Layer 5 of a small transformer language model trained on English Wikipedia (9 layers, counted from 0, width 64).
Take only the direct path to the model's output, skipping the later layers: a vector added to the residual stream pushes a token's score in proportion to its dot product with that token's output vector.

Output vectors of the tokens that the questions are about. A number n stands for n times 0.023.
"|---|---|---|---|---|": -10 -18 14 3 -51 -28 -36 6 -27 4 27 -1 9 -15 5 19 15 -17 -14 1 -27 -12 -13 33 -47 -29 -42 2 -33 36 -2 -29 9 20 5 19 18 0 -36 61 55 -26 -15 44 37 12 -41 6 -8 -13 73 26 -20 -24 38 19 27 -3 43 -5 -25 28 3 -50
" Result": -23 -24 8 -14 -6 -9 8 -26 -28 3 33 24 -4 -27 -20 -6 -40 -19 -7 14 8 -16 -15 -10 -34 -2 -14 14 21 22 3 15 31 19 19 3 22 5 1 22 9 -34 -2 56 18 -10 -49 -5 -11 -26 35 -26 -15 -26 26 24 -1 27 36 23 33 1 26 -61
"urther": 25 -57 -12 -3 -46 -2 19 -9 4 30 -12 -9 -2 -13 8 -19 21 -22 21 -42 -12 12 12 -7 -10 36 -69 19 -4 6 36 -34 -19 31 31 13 70 -24 -50 2 5 -7 -28 73 25 8 3 -3 9 -20 -14 -21 9 43 -47 3 -18 5 51 6 -8 -8 23 -8
" runs": -23 -50 3 16 -9 -4 -10 -12 -33 22 23 4 -3 5 -29 2 12 -5 -2 -23 -34 20 -16 -18 -26 5 -22 17 -6 -14 15 -24 -3 -6 -3 -14 22 0 -9 25 57 14 9 24 17 13 -37 32 -8 -9 -3 -5 7 33 26 13 -21 -11 29 -9 -8 51 10 -14
" wh": 10 -16 -14 3 -27 14 14 -11 12 0 4 2 3 -15 -18 2 -22 -2 25 -47 -18 11 -18 2 -5 -3 -25 -17 18 14 17 -15 -4 4 5 -1 16 0 -6 22 -11 -7 -12 11 29 -5 22 7 -5 -35 18 5 0 6 -2 -9 16 21 -6 -5 33 11 12 -8
"olis": 36 -2 -6 46 -74 -8 0 -7 4 43 3 -10 -9 4 7 0 -2 -17 57 41 -56 -28 -55 -32 -50 -3 -3 39 -30 12 -32 4 66 73 40 -3 18 -19 -16 11 35 -33 15 26 -2 -25 -28 -18 -11 -49 25 -6 25 38 -27 22 -25 18 28 17 -20 -53 24 -15
" Q": -18 -18 -14 8 -9 -1 -11 0 -2 -19 14 12 -10 -5 -26 -3 -22 5 -18 -12 20 -15 14 4 -8 1 -10 19 28 4 -9 -10 3 -2 -9 7 26 0 1 13 17 -1 -19 4 26 -2 0 -9 -8 -5 16 18 22 17 -6 10 2 2 -5 9 11 -10 -1 -18
"}$": -1 -43 12 18 10 -13 -11 -1 -29 30 31 -5 -7 -11 9 -18 -8 -37 -6 -10 -24 -2 7 5 -85 -12 -22 25 31 33 4 -9 -16 11 17 12 48 4 -34 24 17 -40 -10 1 22 22 -37 2 -34 3 37 -34 21 30 4 -4 -6 15 52 9 51 11 -6 -56
" lives": -5 -42 -16 19 -40 6 -2 22 -12 14 30 -7 9 21 -16 0 14 18 14 -14 -22 15 -19 -17 -41 14 -35 18 -9 -15 9 -6 10 13 5 23 4 -35 -8 7 36 -21 10 27 11 -36 -24 4 20 -5 15 -25 14 3 14 -4 -5 2 52 -10 -6 28 18 -39
" tells": 16 -26 5 13 -62 -29 -28 -8 3 36 9 -3 -20 13 -5 -20 -27 22 10 -43 -18 4 -30 15 -43 10 -38 17 18 31 5 -37 -3 17 13 9 27 -20 -16 14 39 -22 11 42 18 8 -31 24 3 18 10 -28 24 23 -8 -6 -1 40 16 -2 8 27 17 -60
" Mat": 23 -8 -15 -11 -42 -13 2 -30 -3 9 12 -16 10 -21 -2 4 4 15 20 -5 12 -8 -7 4 13 12 -7 8 4 3 -10 -5 -4 -14 4 -26 21 16 -1 -13 2 15 -9 14 15 -8 -30 7 -10 -12 10 19 8 -3 -3 2 -3 21 -2 23 0 7 12 -5
" minutes": -37 11 17 40 -27 7 14 -20 -41 4 44 -17 -3 -35 -37 -17 -40 -6 11 -12 -10 -2 4 -4 -52 23 -8 12 -16 -5 29 -35 -10 30 13 18 -7 -6 -13 -2 47 -9 19 35 21 3 -6 3 -5 -19 3 -5 40 34 23 3 -32 -19 47 10 -4 5 13 -20
")": -13 -30 12 13 50 26 21 25 24 -6 27 -35 -13 -20 -3 -36 32 -23 0 -17 -9 -1 34 -36 -28 -36 -27 -17 -21 -16 15 62 11 2 4 4 -38 14 -6 -1 -11 -23 9 -9 -21 3 -36 -30 6 37 5 6 33 -9 19 4 39 -17 13 -3 25 28 -13 -1
"ify": 8 -21 21 0 -25 -17 -20 -47 -14 -15 -14 7 16 -21 6 -18 8 -36 24 33 -2 -6 -6 -5 -69 40 -1 21 -37 58 44 -19 -2 52 1 50 22 -21 -21 -3 19 -49 -3 42 27 12 -80 -46 -2 -8 10 -11 7 57 -27 4 -17 -10 41 -2 -27 59 28 6
"ush": -23 -9 -23 -27 -35 6 25 3 6 9 0 17 -31 -21 5 23 -14 -27 -18 -10 -21 3 -41 -9 7 11 13 20 -2 -7 -9 9 -13 15 21 -4 -3 0 -30 -12 40 -37 1 26 37 16 -11 -6 -2 -7 3 33 27 21 -19 -5 -18 13 36 23 -6 27 -2 7
"ize": -20 -16 -13 10 -48 -12 -16 -20 -37 3 -10 11 21 6 -6 16 -7 6 35 -2 20 40 -26 33 -35 23 13 -7 14 46 48 41 -6 8 37 31 -26 -16 -33 0 9 -38 -14 29 19 8 -73 -38 2 2 18 -30 5 39 7 -6 -11 -47 6 6 -5 13 1 -10
"rell": -1 -37 -13 33 1 12 21 -2 10 36 -8 34 9 -11 -15 -17 -40 -30 23 14 -2 -26 -19 -41 -32 22 -17 -3 -11 1 -37 -37 -2 -10 33 -1 2 -24 -31 0 2 -20 20 -6 44 38 10 -3 -30 4 23 4 4 66 -29 -5 21 51 27 15 -3 12 23 -53
" Chic": 27 -23 -18 30 -33 5 -3 -25 11 23 28 18 16 -23 -2 -38 0 3 10 -15 3 -7 -30 -28 -12 20 -26 10 -5 28 -1 -13 18 18 28 -22 21 -7 -15 -25 23 -4 -12 10 10 -9 -44 -5 4 -21 3 7 30 13 -2 8 -1 17 -5 28 0 -1 18 -15
" Spec": 24 -11 -18 13 -29 2 30 -29 -20 12 23 29 44 -40 2 -7 2 -13 20 -4 -40 -14 1 -29 -20 14 -13 2 24 23 18 -53 2 18 40 -10 41 -9 -9 -27 -14 -23 -15 20 31 -1 -31 -25 10 16 27 0 -1 -10 -22 3 -30 28 4 25 39 -1 8 -28
" Ins": 27 -31 -17 -15 -14 16 -17 -48 -42 -3 20 26 -1 3 -26 24 -21 10 17 18 -16 -12 19 -52 -16 35 -22 -1 5 -3 23 -10 17 54 15 -6 58 -26 -8 -13 -18 -1 4 -5 51 -2 -26 -13 11 12 3 1 12 -1 -13 6 -4 21 20 8 9 -33 18 -22
" Z": 13 -15 -31 3 -20 3 -13 -27 -3 6 -6 12 6 9 -8 -15 -4 7 -7 -10 21 -12 -12 -27 2 11 15 1 26 2 8 4 0 1 0 -28 1 -11 8 -4 -8 -7 -20 5 22 10 3 4 4 -12 -6 14 22 7 19 16 11 9 -6 -5 24 -13 2 -1
" Album": 8 -1 5 -1 -28 -15 -7 -33 -13 12 13 -28 42 -22 -19 12 -14 -17 13 18 -16 -44 -18 -30 -17 13 -23 26 -9 1 14 -8 4 21 60 0 2 -34 -7 11 22 -23 0 25 25 5 -54 -2 33 25 -1 -23 -9 1 10 22 -19 22 37 10 34 0 19 -31
" Son": 3 -20 -5 5 -26 -7 13 -6 -37 24 27 25 26 -26 -32 7 -4 1 13 -19 -21 -18 -18 6 2 -11 -14 35 18 14 -32 11 -6 12 -2 -26 5 -21 -2 21 16 -47 -5 23 35 5 -13 -12 28 -8 -15 1 4 3 -10 17 8 25 16 9 0 6 1 -2
"ropoda": 22 -78 1 35 -44 -19 0 -8 10 12 35 -18 13 -29 -45 -20 30 17 40 82 -44 -25 -52 -35 -22 -7 -10 28 -31 51 -30 22 35 53 51 -5 31 -41 -61 27 7 -37 12 -2 39 -28 -1 -29 -52 -54 22 -29 -32 28 31 23 5 51 79 7 84 -19 19 -93
"|---|---|---|---|": -3 -4 13 24 -44 -30 -15 -7 -21 11 27 8 -5 -3 0 5 18 -23 -7 5 -35 -9 -48 31 -46 -37 -28 -5 2 18 4 -23 6 7 2 27 -6 -30 -27 50 69 -47 -17 22 41 9 -44 13 -10 -6 72 32 -18 -30 32 24 28 -3 53 -1 -7 39 1 -54
" songs": -42 11 0 -13 -48 -5 6 -25 -5 15 29 -3 33 -30 -25 19 -7 -9 19 3 -26 3 -15 -3 -38 6 -49 17 -12 -24 19 -25 -7 -3 41 -6 -2 -41 -4 -12 38 -33 10 9 45 13 -20 35 11 -11 39 -28 13 39 -11 13 -6 10 50 -8 25 31 10 -15
"edia": 18 -10 -8 2 -70 9 20 -34 -37 56 5 -14 -1 -24 33 10 15 -26 24 28 -36 -11 -66 -10 -55 38 -48 25 48 53 0 5 26 -5 65 1 -2 -18 -28 7 29 -4 16 9 9 -36 -66 -19 32 -10 65 -7 11 0 -24 26 -23 5 41 9 31 -55 7 -32
",": -25 9 14 -26 7 21 -4 -10 29 -7 -26 -13 -9 23 10 -24 6 15 -30 18 -4 22 4 22 -1 -23 10 -1 -33 -7 14 27 -18 1 -25 18 -21 16 11 5 -24 35 25 -33 -11 -1 3 -1 -18 37 -15 -29 4 -1 17 -5 19 -14 -8 -5 3 -5 -1 36

Output weights of attention head 0. The head adds the sum of these rows, row i times number i of z. A number n stands for n times 0.01.
o0: -39 53 8 -46 -4 4 19 14 19 32 -28 -5 3 4 6 34 -14 32 0 -27 -7 -32 -5 -31 26 -28 -23 -31 -7 -10 -21 -10 16 7 14 10 54 13 -16 -50 38 -58 4 48 35 22 27 -10 -43 -15 33 10 -7 50 -20 2 -2 17 24 -24 -17 -26 12 -29
o1: 10 -15 -10 8 -19 16 -31 -16 14 43 -17 19 3 2 2 17 -26 30 -14 -3 -12 -14 10 10 -20 9 -84 39 -18 39 -77 34 13 -18 -15 2 27 -7 -5 0 31 -46 11 26 38 -2 -21 -10 -45 -36 7 17 -2 16 41 19 49 19 -14 3 -8 7 -26 -6
o2: 8 -34 12 -15 8 -40 -1 56 16 -28 -37 -14 -19 76 -30 54 11 40 -15 -1 40 26 -15 53 -33 -54 18 6 -37 16 -73 33 -5 -16 14 -74 6 -32 18 24 11 19 41 -35 -23 -8 14 22 -14 10 -24 -2 -30 -24 -15 12 -7 37 -8 37 13 31 -34 13
o3: -13 -5 5 5 -10 24 -89 -37 -8 2 32 -44 -56 53 -42 -16 -19 5 -4 -11 22 38 23 -40 38 63 -18 3 22 -18 22 29 5 33 -20 26 17 -23 -12 38 -31 -2 19 44 50 20 9 -14 -21 7 6 12 9 -20 25 -12 57 -15 13 -9 -48 -11 -27 -85
o4: 36 -5 0 45 14 -38 -34 2 22 15 69 5 -3 -18 9 2 13 -23 54 -2 15 61 10 0 -4 0 -29 -37 -7 -8 -11 1 3 -5 -25 2 -26 1 -33 7 8 -22 5 -19 9 15 24 -24 -4 1 12 -20 -24 -2 -6 2 6 0 -42 37 -40 -3 20 -12
o5: 21 1 27 14 13 -23 17 23 6 -14 11 45 -17 3 -39 42 -21 -4 -20 43 17 49 1 -14 18 24 -68 -35 -4 18 6 -2 -17 -28 35 -32 21 -35 16 21 4 -13 -17 -34 6 -29 29 -35 -30 12 14 -18 8 -26 -33 -27 -18 19 32 8 42 10 -41 12
o6: 11 -45 21 -4 -4 -24 -32 2 -12 20 5 -19 26 28 49 -8 -27 1 42 -23 -9 -5 -31 -23 7 22 50 -47 -15 22 -26 -5 69 31 2 26 -9 -76 -22 -9 9 -3 -19 19 -27 35 47 -4 14 -15 -23 -3 -35 51 -17 8 -8 -9 -39 21 -5 14 7 21
o7: -15 -10 -2 2 51 16 29 -3 9 34 28 37 -22 20 -46 30 -26 2 16 55 -17 0 -12 -28 36 2 -31 -60 21 -31 61 12 -5 -16 -17 -19 -10 -55 1 -35 33 25 28 3 1 90 -1 33 28 2 -27 25 -17 -90 -57 30 -13 -4 13 -20 -44 13 -55 0
o8: 33 -5 24 31 -48 -55 14 -53 3 3 -17 48 18 -99 19 -6 -8 22 -25 4 11 -8 -14 10 -25 4 0 -29 37 28 10 -5 7 -43 -25 37 -27 58 4 -13 0 7 -25 -9 23 49 28 -6 10 30 -9 47 -53 7 -3 26 -36 2 -36 -13 -2 16 -2 10
o9: -25 -16 -4 23 -13 1 19 8 -26 -29 -4 43 -18 -41 -4 -24 -12 -10 -10 4 -8 -51 -26 29 -10 -2 42 15 2 48 26 19 16 12 -34 -12 5 17 -11 2 34 28 -27 18 -6 27 -10 23 -3 24 20 23 0 -20 15 -20 -4 8 -33 -24 -14 3 -22 17
o10: 23 15 21 -31 -10 -24 38 13 19 -2 -65 -52 4 10 19 5 66 -10 23 -14 10 -24 -25 -19 24 2 -26 -5 17 0 -27 7 -38 -10 -8 8 -8 30 25 -53 10 34 39 16 -1 12 -50 -26 38 -30 -47 -4 36 -39 -2 25 -8 -6 20 5 -46 54 20 7
o11: -30 -18 26 -9 -21 4 -8 16 -25 35 -19 -29 1 29 -11 5 -9 -25 -56 38 -5 4 -38 8 36 -37 5 9 42 -7 -10 71 35 2 42 -12 -25 -12 -39 -32 -8 -9 -13 21 -21 10 -13 -24 8 3 -2 29 5 48 24 -10 -1 13 -3 14 -25 -8 -25 59
o12: 32 14 5 27 -4 -16 -16 -64 6 -4 -42 -36 -2 24 -11 14 -28 -8 22 -1 10 -22 10 2 -65 -10 13 3 5 3 12 48 -16 4 -8 -2 -13 -11 27 4 41 -7 -5 -49 80 1 27 11 -10 -15 -48 20 24 -19 6 -10 16 52 -10 -43 13 7 10 -1
o13: -12 22 -21 25 48 7 42 31 12 -11 -9 30 23 -4 -23 2 -16 -7 31 9 42 -36 -59 -55 37 0 -12 -39 -53 18 -11 41 11 -6 9 -1 -12 -20 -15 3 21 -53 9 -17 66 25 26 -34 -61 -12 19 -19 -3 33 16 7 19 2 -32 11 -34 -10 -6 19
o14: 10 5 67 -10 -11 -90 0 -8 -16 16 -27 7 -17 -37 29 47 30 -42 -21 10 10 20 34 36 8 -9 -51 9 50 27 -13 -23 3 26 30 14 39 13 -5 23 -6 10 27 -18 -7 33 -51 -57 -20 29 3 -19 -24 12 -12 -25 10 27 -14 15 -51 -6 -1 -78
o15: -12 -9 8 0 33 9 -20 -24 -9 -22 34 -12 28 39 8 -51 12 30 -17 33 33 31 -54 -32 -29 17 21 -2 45 34 5 49 -23 -13 -47 -24 30 48 37 -40 18 23 -30 -1 70 -88 -41 -37 -20 18 -20 -9 10 -2 -7 -26 -62 33 -15 55 7 44 -45 -30
o16: -13 -9 -19 46 1 -31 10 3 7 30 -17 32 35 51 3 -11 -14 -8 -15 -3 -33 48 11 -10 -24 16 -8 -22 23 -52 -12 -7 -56 -15 21 -27 -27 29 -24 5 -10 -49 -3 6 -14 -8 37 25 -5 -22 25 41 -41 62 53 82 -79 -19 58 -6 5 30 -39 -37
o17: -7 52 11 -16 -22 45 -19 -33 1 1 36 1 22 -2 -40 -13 -53 -15 -24 21 42 -44 -60 -4 20 43 -35 0 39 44 -71 -61 9 7 54 16 3 -30 0 -13 15 -3 21 30 -20 -47 6 13 29 8 -9 -22 -2 -12 23 20 -23 -37 36 27 -10 15 3 23
o18: 41 29 13 13 17 44 28 -8 -34 47 -10 -6 5 -8 18 -33 -2 -29 -8 28 -56 23 -52 49 5 16 3 25 17 4 -22 -23 -33 10 32 21 -5 -35 -48 10 -7 -20 -25 -33 47 30 55 21 5 -47 -64 -44 44 -9 6 -27 7 8 -8 21 -46 -3 -26 24
o19: 8 -38 6 -2 -11 -10 27 3 -10 -16 -77 -41 8 23 10 4 -1 -1 -3 9 18 -27 -19 13 7 40 41 -40 25 7 19 -52 -33 46 0 9 49 -7 10 47 -21 34 -2 -14 28 19 28 -56 2 -35 -27 -4 0 60 -4 9 -36 -18 26 -7 30 4 -3 -56
o20: 9 8 9 -28 22 61 -29 9 -16 0 30 66 -25 -15 1 18 -51 -23 18 42 0 -46 1 0 22 -63 3 13 13 -11 -9 -11 -2 -5 41 -41 70 0 26 7 7 16 -26 -49 13 -3 -4 52 -4 -13 0 39 -31 -25 -18 -44 67 7 -6 -31 14 -45 -20 9
o21: 26 -21 -25 36 -25 30 18 0 -4 23 4 -3 -10 -11 -9 3 38 14 28 -30 -14 70 3 -8 10 1 -8 3 -51 17 16 -8 -31 -5 -29 -25 11 5 41 14 1 4 7 -23 37 19 12 -5 0 -26 10 -23 -30 -32 -3 -9 6 -12 -27 26 -12 -18 26 -23
o22: -15 -9 37 -1 24 -32 40 18 -27 -45 -27 41 -21 30 2 -10 11 -28 9 22 15 -9 31 -35 -33 39 1 28 13 11 -24 21 17 6 -27 43 49 43 -55 -9 35 9 -86 -18 -32 65 -7 -5 -50 -26 15 -1 51 -29 47 -34 -5 -25 -39 13 1 -30 -17 38
o23: 18 -26 2 4 55 -7 20 -25 -12 44 24 -4 8 -23 22 4 -11 -11 -20 46 -60 -17 -8 -6 27 -65 10 35 21 -13 9 0 22 37 -37 11 2 -9 34 -85 -17 1 12 14 68 -62 -4 -82 22 -2 20 9 -44 15 -57 -10 13 -19 1 32 20 5 43 -21
o24: 12 -35 -45 19 3 48 11 38 -1 -5 -12 23 19 1 8 -34 4 6 23 4 -2 38 -42 -40 23 30 5 40 -24 12 18 5 -13 11 19 -18 -19 0 -23 15 16 -8 2 -2 -3 -16 -41 -31 -14 4 13 -45 2 1 18 2 -18 -3 -19 38 -8 2 -15 9
o25: 6 -2 52 20 -29 -55 -46 -31 -44 23 18 37 8 0 -45 23 -33 -11 76 -22 21 -5 14 23 -41 4 -16 -1 -25 11 -3 5 -5 -2 15 6 -25 -8 -1 3 53 30 -47 55 14 -60 -6 59 -10 -30 -7 11 40 -9 -25 -8 -48 1 4 31 -50 25 36 24
o26: -30 20 5 -46 -69 -26 -17 25 1 -36 -2 -52 -5 -41 -38 17 43 42 -41 -21 33 34 -31 14 85 0 17 -31 14 5 56 -19 -6 -35 10 -16 52 -17 8 37 23 -24 -14 29 42 -1 41 -37 13 30 18 8 6 14 -44 -14 -22 1 -62 17 41 -11 -25 36
o27: 2 -50 24 18 0 3 -36 -5 -68 14 6 1 -14 46 -20 23 -4 -11 -45 21 -8 35 25 16 29 4 19 -6 -4 6 -13 35 30 19 -28 -16 -10 -22 -7 -18 -22 31 4 6 -64 -35 28 16 -4 3 -9 30 -33 -7 21 7 3 0 3 2 -23 -17 24 39
o28: -21 -88 -1 5 28 -35 17 -11 -16 -21 -14 16 -14 -29 -49 12 12 9 -4 5 -24 -13 12 -9 25 24 -15 9 1 -32 -66 -17 -49 19 -48 0 13 24 -18 44 3 41 -1 43 47 -4 36 -40 26 -16 -15 32 25 -32 10 16 8 -52 56 17 34 26 -23 79
o29: -4 15 12 21 -15 1 0 -2 -17 0 5 -19 21 -7 -17 28 10 -47 69 52 11 11 15 -25 11 5 38 -71 -30 21 51 -6 -12 10 18 7 24 -9 -3 -6 3 36 -5 2 -18 -30 15 -32 36 -38 -8 -31 -15 26 -16 -33 -43 -19 29 -8 5 -27 34 -33
o30: 10 -29 -18 -10 -35 -3 -44 4 20 40 -1 32 -26 82 37 5 -6 17 -30 20 -23 15 -5 -73 -6 82 4 26 24 -2 34 8 5 -28 -7 13 4 -6 2 -41 30 31 -23 8 -12 6 -54 20 4 5 -2 -21 -27 -20 24 29 -52 2 -13 -17 3 29 -14 -22
o31: 25 -52 10 6 -11 18 -9 19 -20 -38 -51 17 -16 -40 -16 11 -70 23 -56 10 27 -21 -23 -7 -24 26 -35 4 -55 40 41 29 2 -16 -6 43 -11 -64 47 58 -43 42 19 7 9 6 -27 8 -8 33 26 0 -29 4 -14 14 15 10 51 -39 12 16 29 28

Each question shows a token from some text and the vector z that the head gathered there. A number n stands for n times 0.025.

",": -9 6 -23 13 -43 -66 -42 -43 -34 4 31 18 7 -13 -10 24 -17 27 -1 8 22 -8 -31 3 46 13 -8 -49 -49 -33 -9 19
Pushed up most: "edia"

"isa": 50 40 25 50 -32 -53 -52 48 -28 19 37 56 31 1 32 41 -2 -37 -3 21 47 4 -25 30 0 -18 -3 -27 -33 -43 -14 -19
Which of these tokens does it push down most? " minutes"

"af": 44 38 -10 13 -11 -23 -38 13 32 30 -21 -2 54 38 12 8 59 -38 -19 16 27 -3 -45 -9 -8 -30 -16 -53 -39 -14 -30 12
Which two tokens does it push up most, strongest first? "rell", "|---|---|---|---|"

" at": 7 15 -14 44 -26 -38 -54 6 -20 7 -1 -9 20 -23 6 18 15 -9 -4 12 27 26 -42 3 20 6 16 -52 -16 -25 0 -8
Pushed up most: " tells"

"ae": 7 28 0 51 -42 -49 -50 17 -24 32 11 50 1 -4 0 26 36 -20 19 16 37 26 -28 7 28 -16 41 -18 0 -40 4 -36
Pushed up most: "ush"

"a": 15 32 -21 43 1 -80 26 0 -8 14 30 50 -16 -19 10 -10 24 -16 2 34 -5 7 -19 11 2 11 22 -11 4 -27 -19 -7
Pushed up most: "urther"

" c": 6 15 -5 28 16 -14 -23 9 18 -3 -8 -10 33 15 23 23 34 -20 -2 14 11 -3 -38 7 5 -5 -8 -47 -19 -27 -32 -5
Pushed up most: "rell"

"at": 10 28 -13 28 -53 -46 -25 -5 2 20 10 38 47 -14 31 4 -5 3 -14 33 53 -2 -47 54 -19 7 2 -18 -41 -1 -15 -2
Which of these tokens does it push down most? ")"

"V": 40 14 -28 40 -24 -44 -52 23 56 54 18 19 86 31 2 39 -10 -44 -26 30 11 -15 -11 6 -18 3 30 -50 -25 11 -36 5
Which of these tokens does it push down most? " lives"

" their": 12 13 -24 48 -58 -61 -51 0 -26 19 19 22 44 -6 -22 40 -20 -36 -5 27 30 13 -33 31 15 -15 37 -47 -4 -35 -19 10
Pushed up most: " Z"

"ow": 34 39 -24 46 -39 -60 -46 35 2 45 -14 49 41 12 0 15 28 -23 -15 2 39 13 -26 8 -9 -14 0 -14 -54 -35 15 -8
Pushed up most: "|---|---|---|---|"

"kin": 22 28 0 33 -50 -50 -31 -2 -9 30 7 47 37 -6 -15 37 10 -18 1 13 12 -1 -25 1 7 -9 44 -43 -23 -48 -18 -25
Pushed up most: "ush"

" was": -5 9 -33 36 -15 -61 -5 -7 8 51 -8 27 22 4 -24 59 -22 -35 -40 2 19 15 -22 12 36 10 32 -44 -34 -30 8 27
Pushed up most: "ize"

"air": -4 2 9 33 -53 -47 -49 20 -9 42 -5 17 64 -30 6 23 -16 -35 -26 16 28 1 -48 31 -7 -28 17 -17 -57 -33 9 -17
Pushed up most: ","

" cent": 43 26 -45 10 -17 -68 -48 -56 -8 -8 15 27 6 -7 21 25 10 -13 -39 -2 -2 -10 -42 31 25 -32 7 -64 -74 -31 5 9
Which two tokens does it push up most, strongest first? "edia", " tells"

" W": 13 18 -25 68 -43 -58 -36 18 -20 33 16 61 67 -11 -13 40 -33 -22 -13 12 28 -5 -15 25 11 13 30 -17 -44 -20 11 19
Which two tokens does it push up most, strongest first? " Ins", " Z"

" |": 18 -6 -34 49 -39 -67 -38 21 6 45 23 50 59 12 -18 45 -13 -32 -42 16 24 -25 -9 16 -8 -5 19 -25 -32 -13 -10 5
Pushed up most: " Z"

" ren": 5 11 -21 47 -19 -50 -1 -1 -25 15 17 37 33 12 9 30 -18 -1 20 11 14 6 -16 28 28 -1 13 -46 -47 -26 -9 -28
Which of these tokens does it push down most? " runs"

"-": 20 -4 -16 1 -25 -40 -18 -20 -35 26 14 18 13 1 -13 16 -4 10 -39 21 10 -10 11 -36 36 27 26 -64 -64 2 0 -18
Pushed up most: "ize"

" social": 39 21 -39 13 -22 -65 -48 -47 -17 -8 11 21 18 -6 13 31 2 -9 -38 -5 7 -13 -43 23 26 -26 7 -67 -77 -33 5 11
Which two tokens does it push up most, strongest first? "edia", " tells"

" entire": -26 -20 -12 2 -44 -27 -31 5 -44 47 -22 26 31 -16 -37 61 -9 3 5 23 38 -3 -12 7 43 20 21 -41 -22 -1 -1 1
Which of these tokens does it push down most? "|---|---|---|---|---|"

" made": -9 19 9 40 -29 -44 -12 -5 -48 -1 16 24 47 -26 -26 37 6 -12 -32 13 1 10 -27 22 30 14 -2 -37 -20 -17 8 -9
Pushed up most: " lives"

" such": 22 6 -26 41 -38 -46 -36 27 2 28 11 20 11 -20 -8 54 4 -20 -10 39 43 9 -33 27 9 9 22 -53 -18 -31 -15 9
Which of these tokens does it push down most? "olis"

" sign": 8 24 -36 53 -22 -57 -15 -3 -18 17 32 4 45 7 -16 53 4 -20 -10 45 10 1 -9 9 12 15 7 -70 -40 -16 15 15
Which two tokens does it push up most, strongest first? "ify", " tells"

"erve": 11 8 -58 30 -21 -68 -22 -39 -21 32 13 19 15 -9 -1 53 -16 -36 -29 43 23 16 -6 36 13 4 16 -34 -27 11 4 -7
Pushed up most: "ify"

"ana": 27 23 -13 49 -47 -50 -18 27 -26 35 13 25 8 -21 -20 37 10 -32 -26 32 27 9 -27 21 15 0 16 -30 13 -45 -18 -17
Pushed up most: "ush"

" ": 15 10 -7 48 -27 -41 -53 28 -23 24 6 30 26 -30 25 27 5 -20 -4 29 43 11 -32 15 11 1 14 -34 -10 -12 -17 -12
Pushed up most: " Ins"

"ock": 18 13 -20 37 -44 -69 -8 29 -27 13 8 37 34 3 -27 -30 6 31 -1 3 25 -3 -35 -16 14 -10 1 -43 -67 -25 5 -18
Pushed up most: " songs"

" e": 37 14 -16 45 -40 -40 -63 25 33 59 6 24 37 -17 34 0 13 -54 -10 35 30 13 -18 -1 -8 19 14 -37 10 -4 -52 8
Pushed up most: "|---|---|---|---|---|"

"urg": 13 -5 -29 35 -25 -47 5 -1 -28 42 0 29 -4 -3 21 22 8 -31 -63 51 -3 17 -20 6 19 -37 12 -25 -63 9 46 21
Which of these tokens does it push down most? " Son"

" to": 3 0 -30 17 2 -37 -41 6 8 25 30 -9 22 -15 -8 60 -36 -3 -13 25 13 26 -43 30 21 22 49 -72 -9 -20 -5 3
Which two tokens does it push up most, strongest first? " Spec", " Mat"

" activities": 18 18 -40 35 -17 -37 -39 -29 7 0 29 6 9 -4 5 50 -12 -1 -3 39 -5 7 -17 4 16 5 46 -66 -16 -17 3 20
Which two tokens does it push up most, strongest first? "ify", " tells"

" purch": 0 29 -8 21 -37 -58 -9 -5 -3 55 -10 31 37 22 -41 61 -15 -40 -8 17 26 3 -1 6 37 -7 11 -35 -12 -49 -2 26
Pushed up most: " Z"

" vis": 13 16 -26 44 -20 -62 -13 14 -7 17 27 38 -17 -26 12 -11 12 -13 -1 44 24 15 -16 3 3 -9 23 -24 15 -27 -22 -3
Pushed up most: "urther"

"out": -4 -3 -2 45 -32 -36 -30 55 -32 26 10 31 27 -13 6 46 8 -28 -20 31 31 28 -20 14 10 -4 8 -7 -39 3 13 -3
Which two tokens does it push up most, strongest first? " Ins", " Z"

" February": 10 6 -10 28 -33 -56 -27 10 4 33 -10 10 28 -7 -13 -4 0 -47 -18 32 25 4 -35 31 -4 -5 26 -23 22 -24 -40 -2
Which of these tokens does it push down most? "edia"

" 90": 24 16 -30 61 -34 -47 -59 27 -17 26 3 36 35 -35 14 45 4 -15 -13 23 50 6 -21 24 10 5 22 -40 -11 -21 -4 -15
Which two tokens does it push up most, strongest first? " Ins", " Result"

"isions": 10 15 -31 66 -10 -45 -47 -11 -11 35 16 7 22 -14 39 30 21 -19 -41 25 10 17 -34 -6 -4 -23 5 -36 -51 -30 27 1
Pushed up most: " tells"

" a": 18 10 -29 34 -34 -48 -19 23 -19 17 12 26 36 0 -8 12 1 -18 -12 10 24 -2 -36 18 12 11 16 -52 -22 -14 -22 9
Which two tokens does it push up most, strongest first? " songs", " Album"

"mp": 3 30 -37 10 -33 -50 -43 1 39 43 29 5 77 -3 28 58 -8 -24 1 40 48 21 -44 79 -25 14 -37 -55 -33 10 -41 24
Which two tokens does it push up most, strongest first? "ify", " Spec"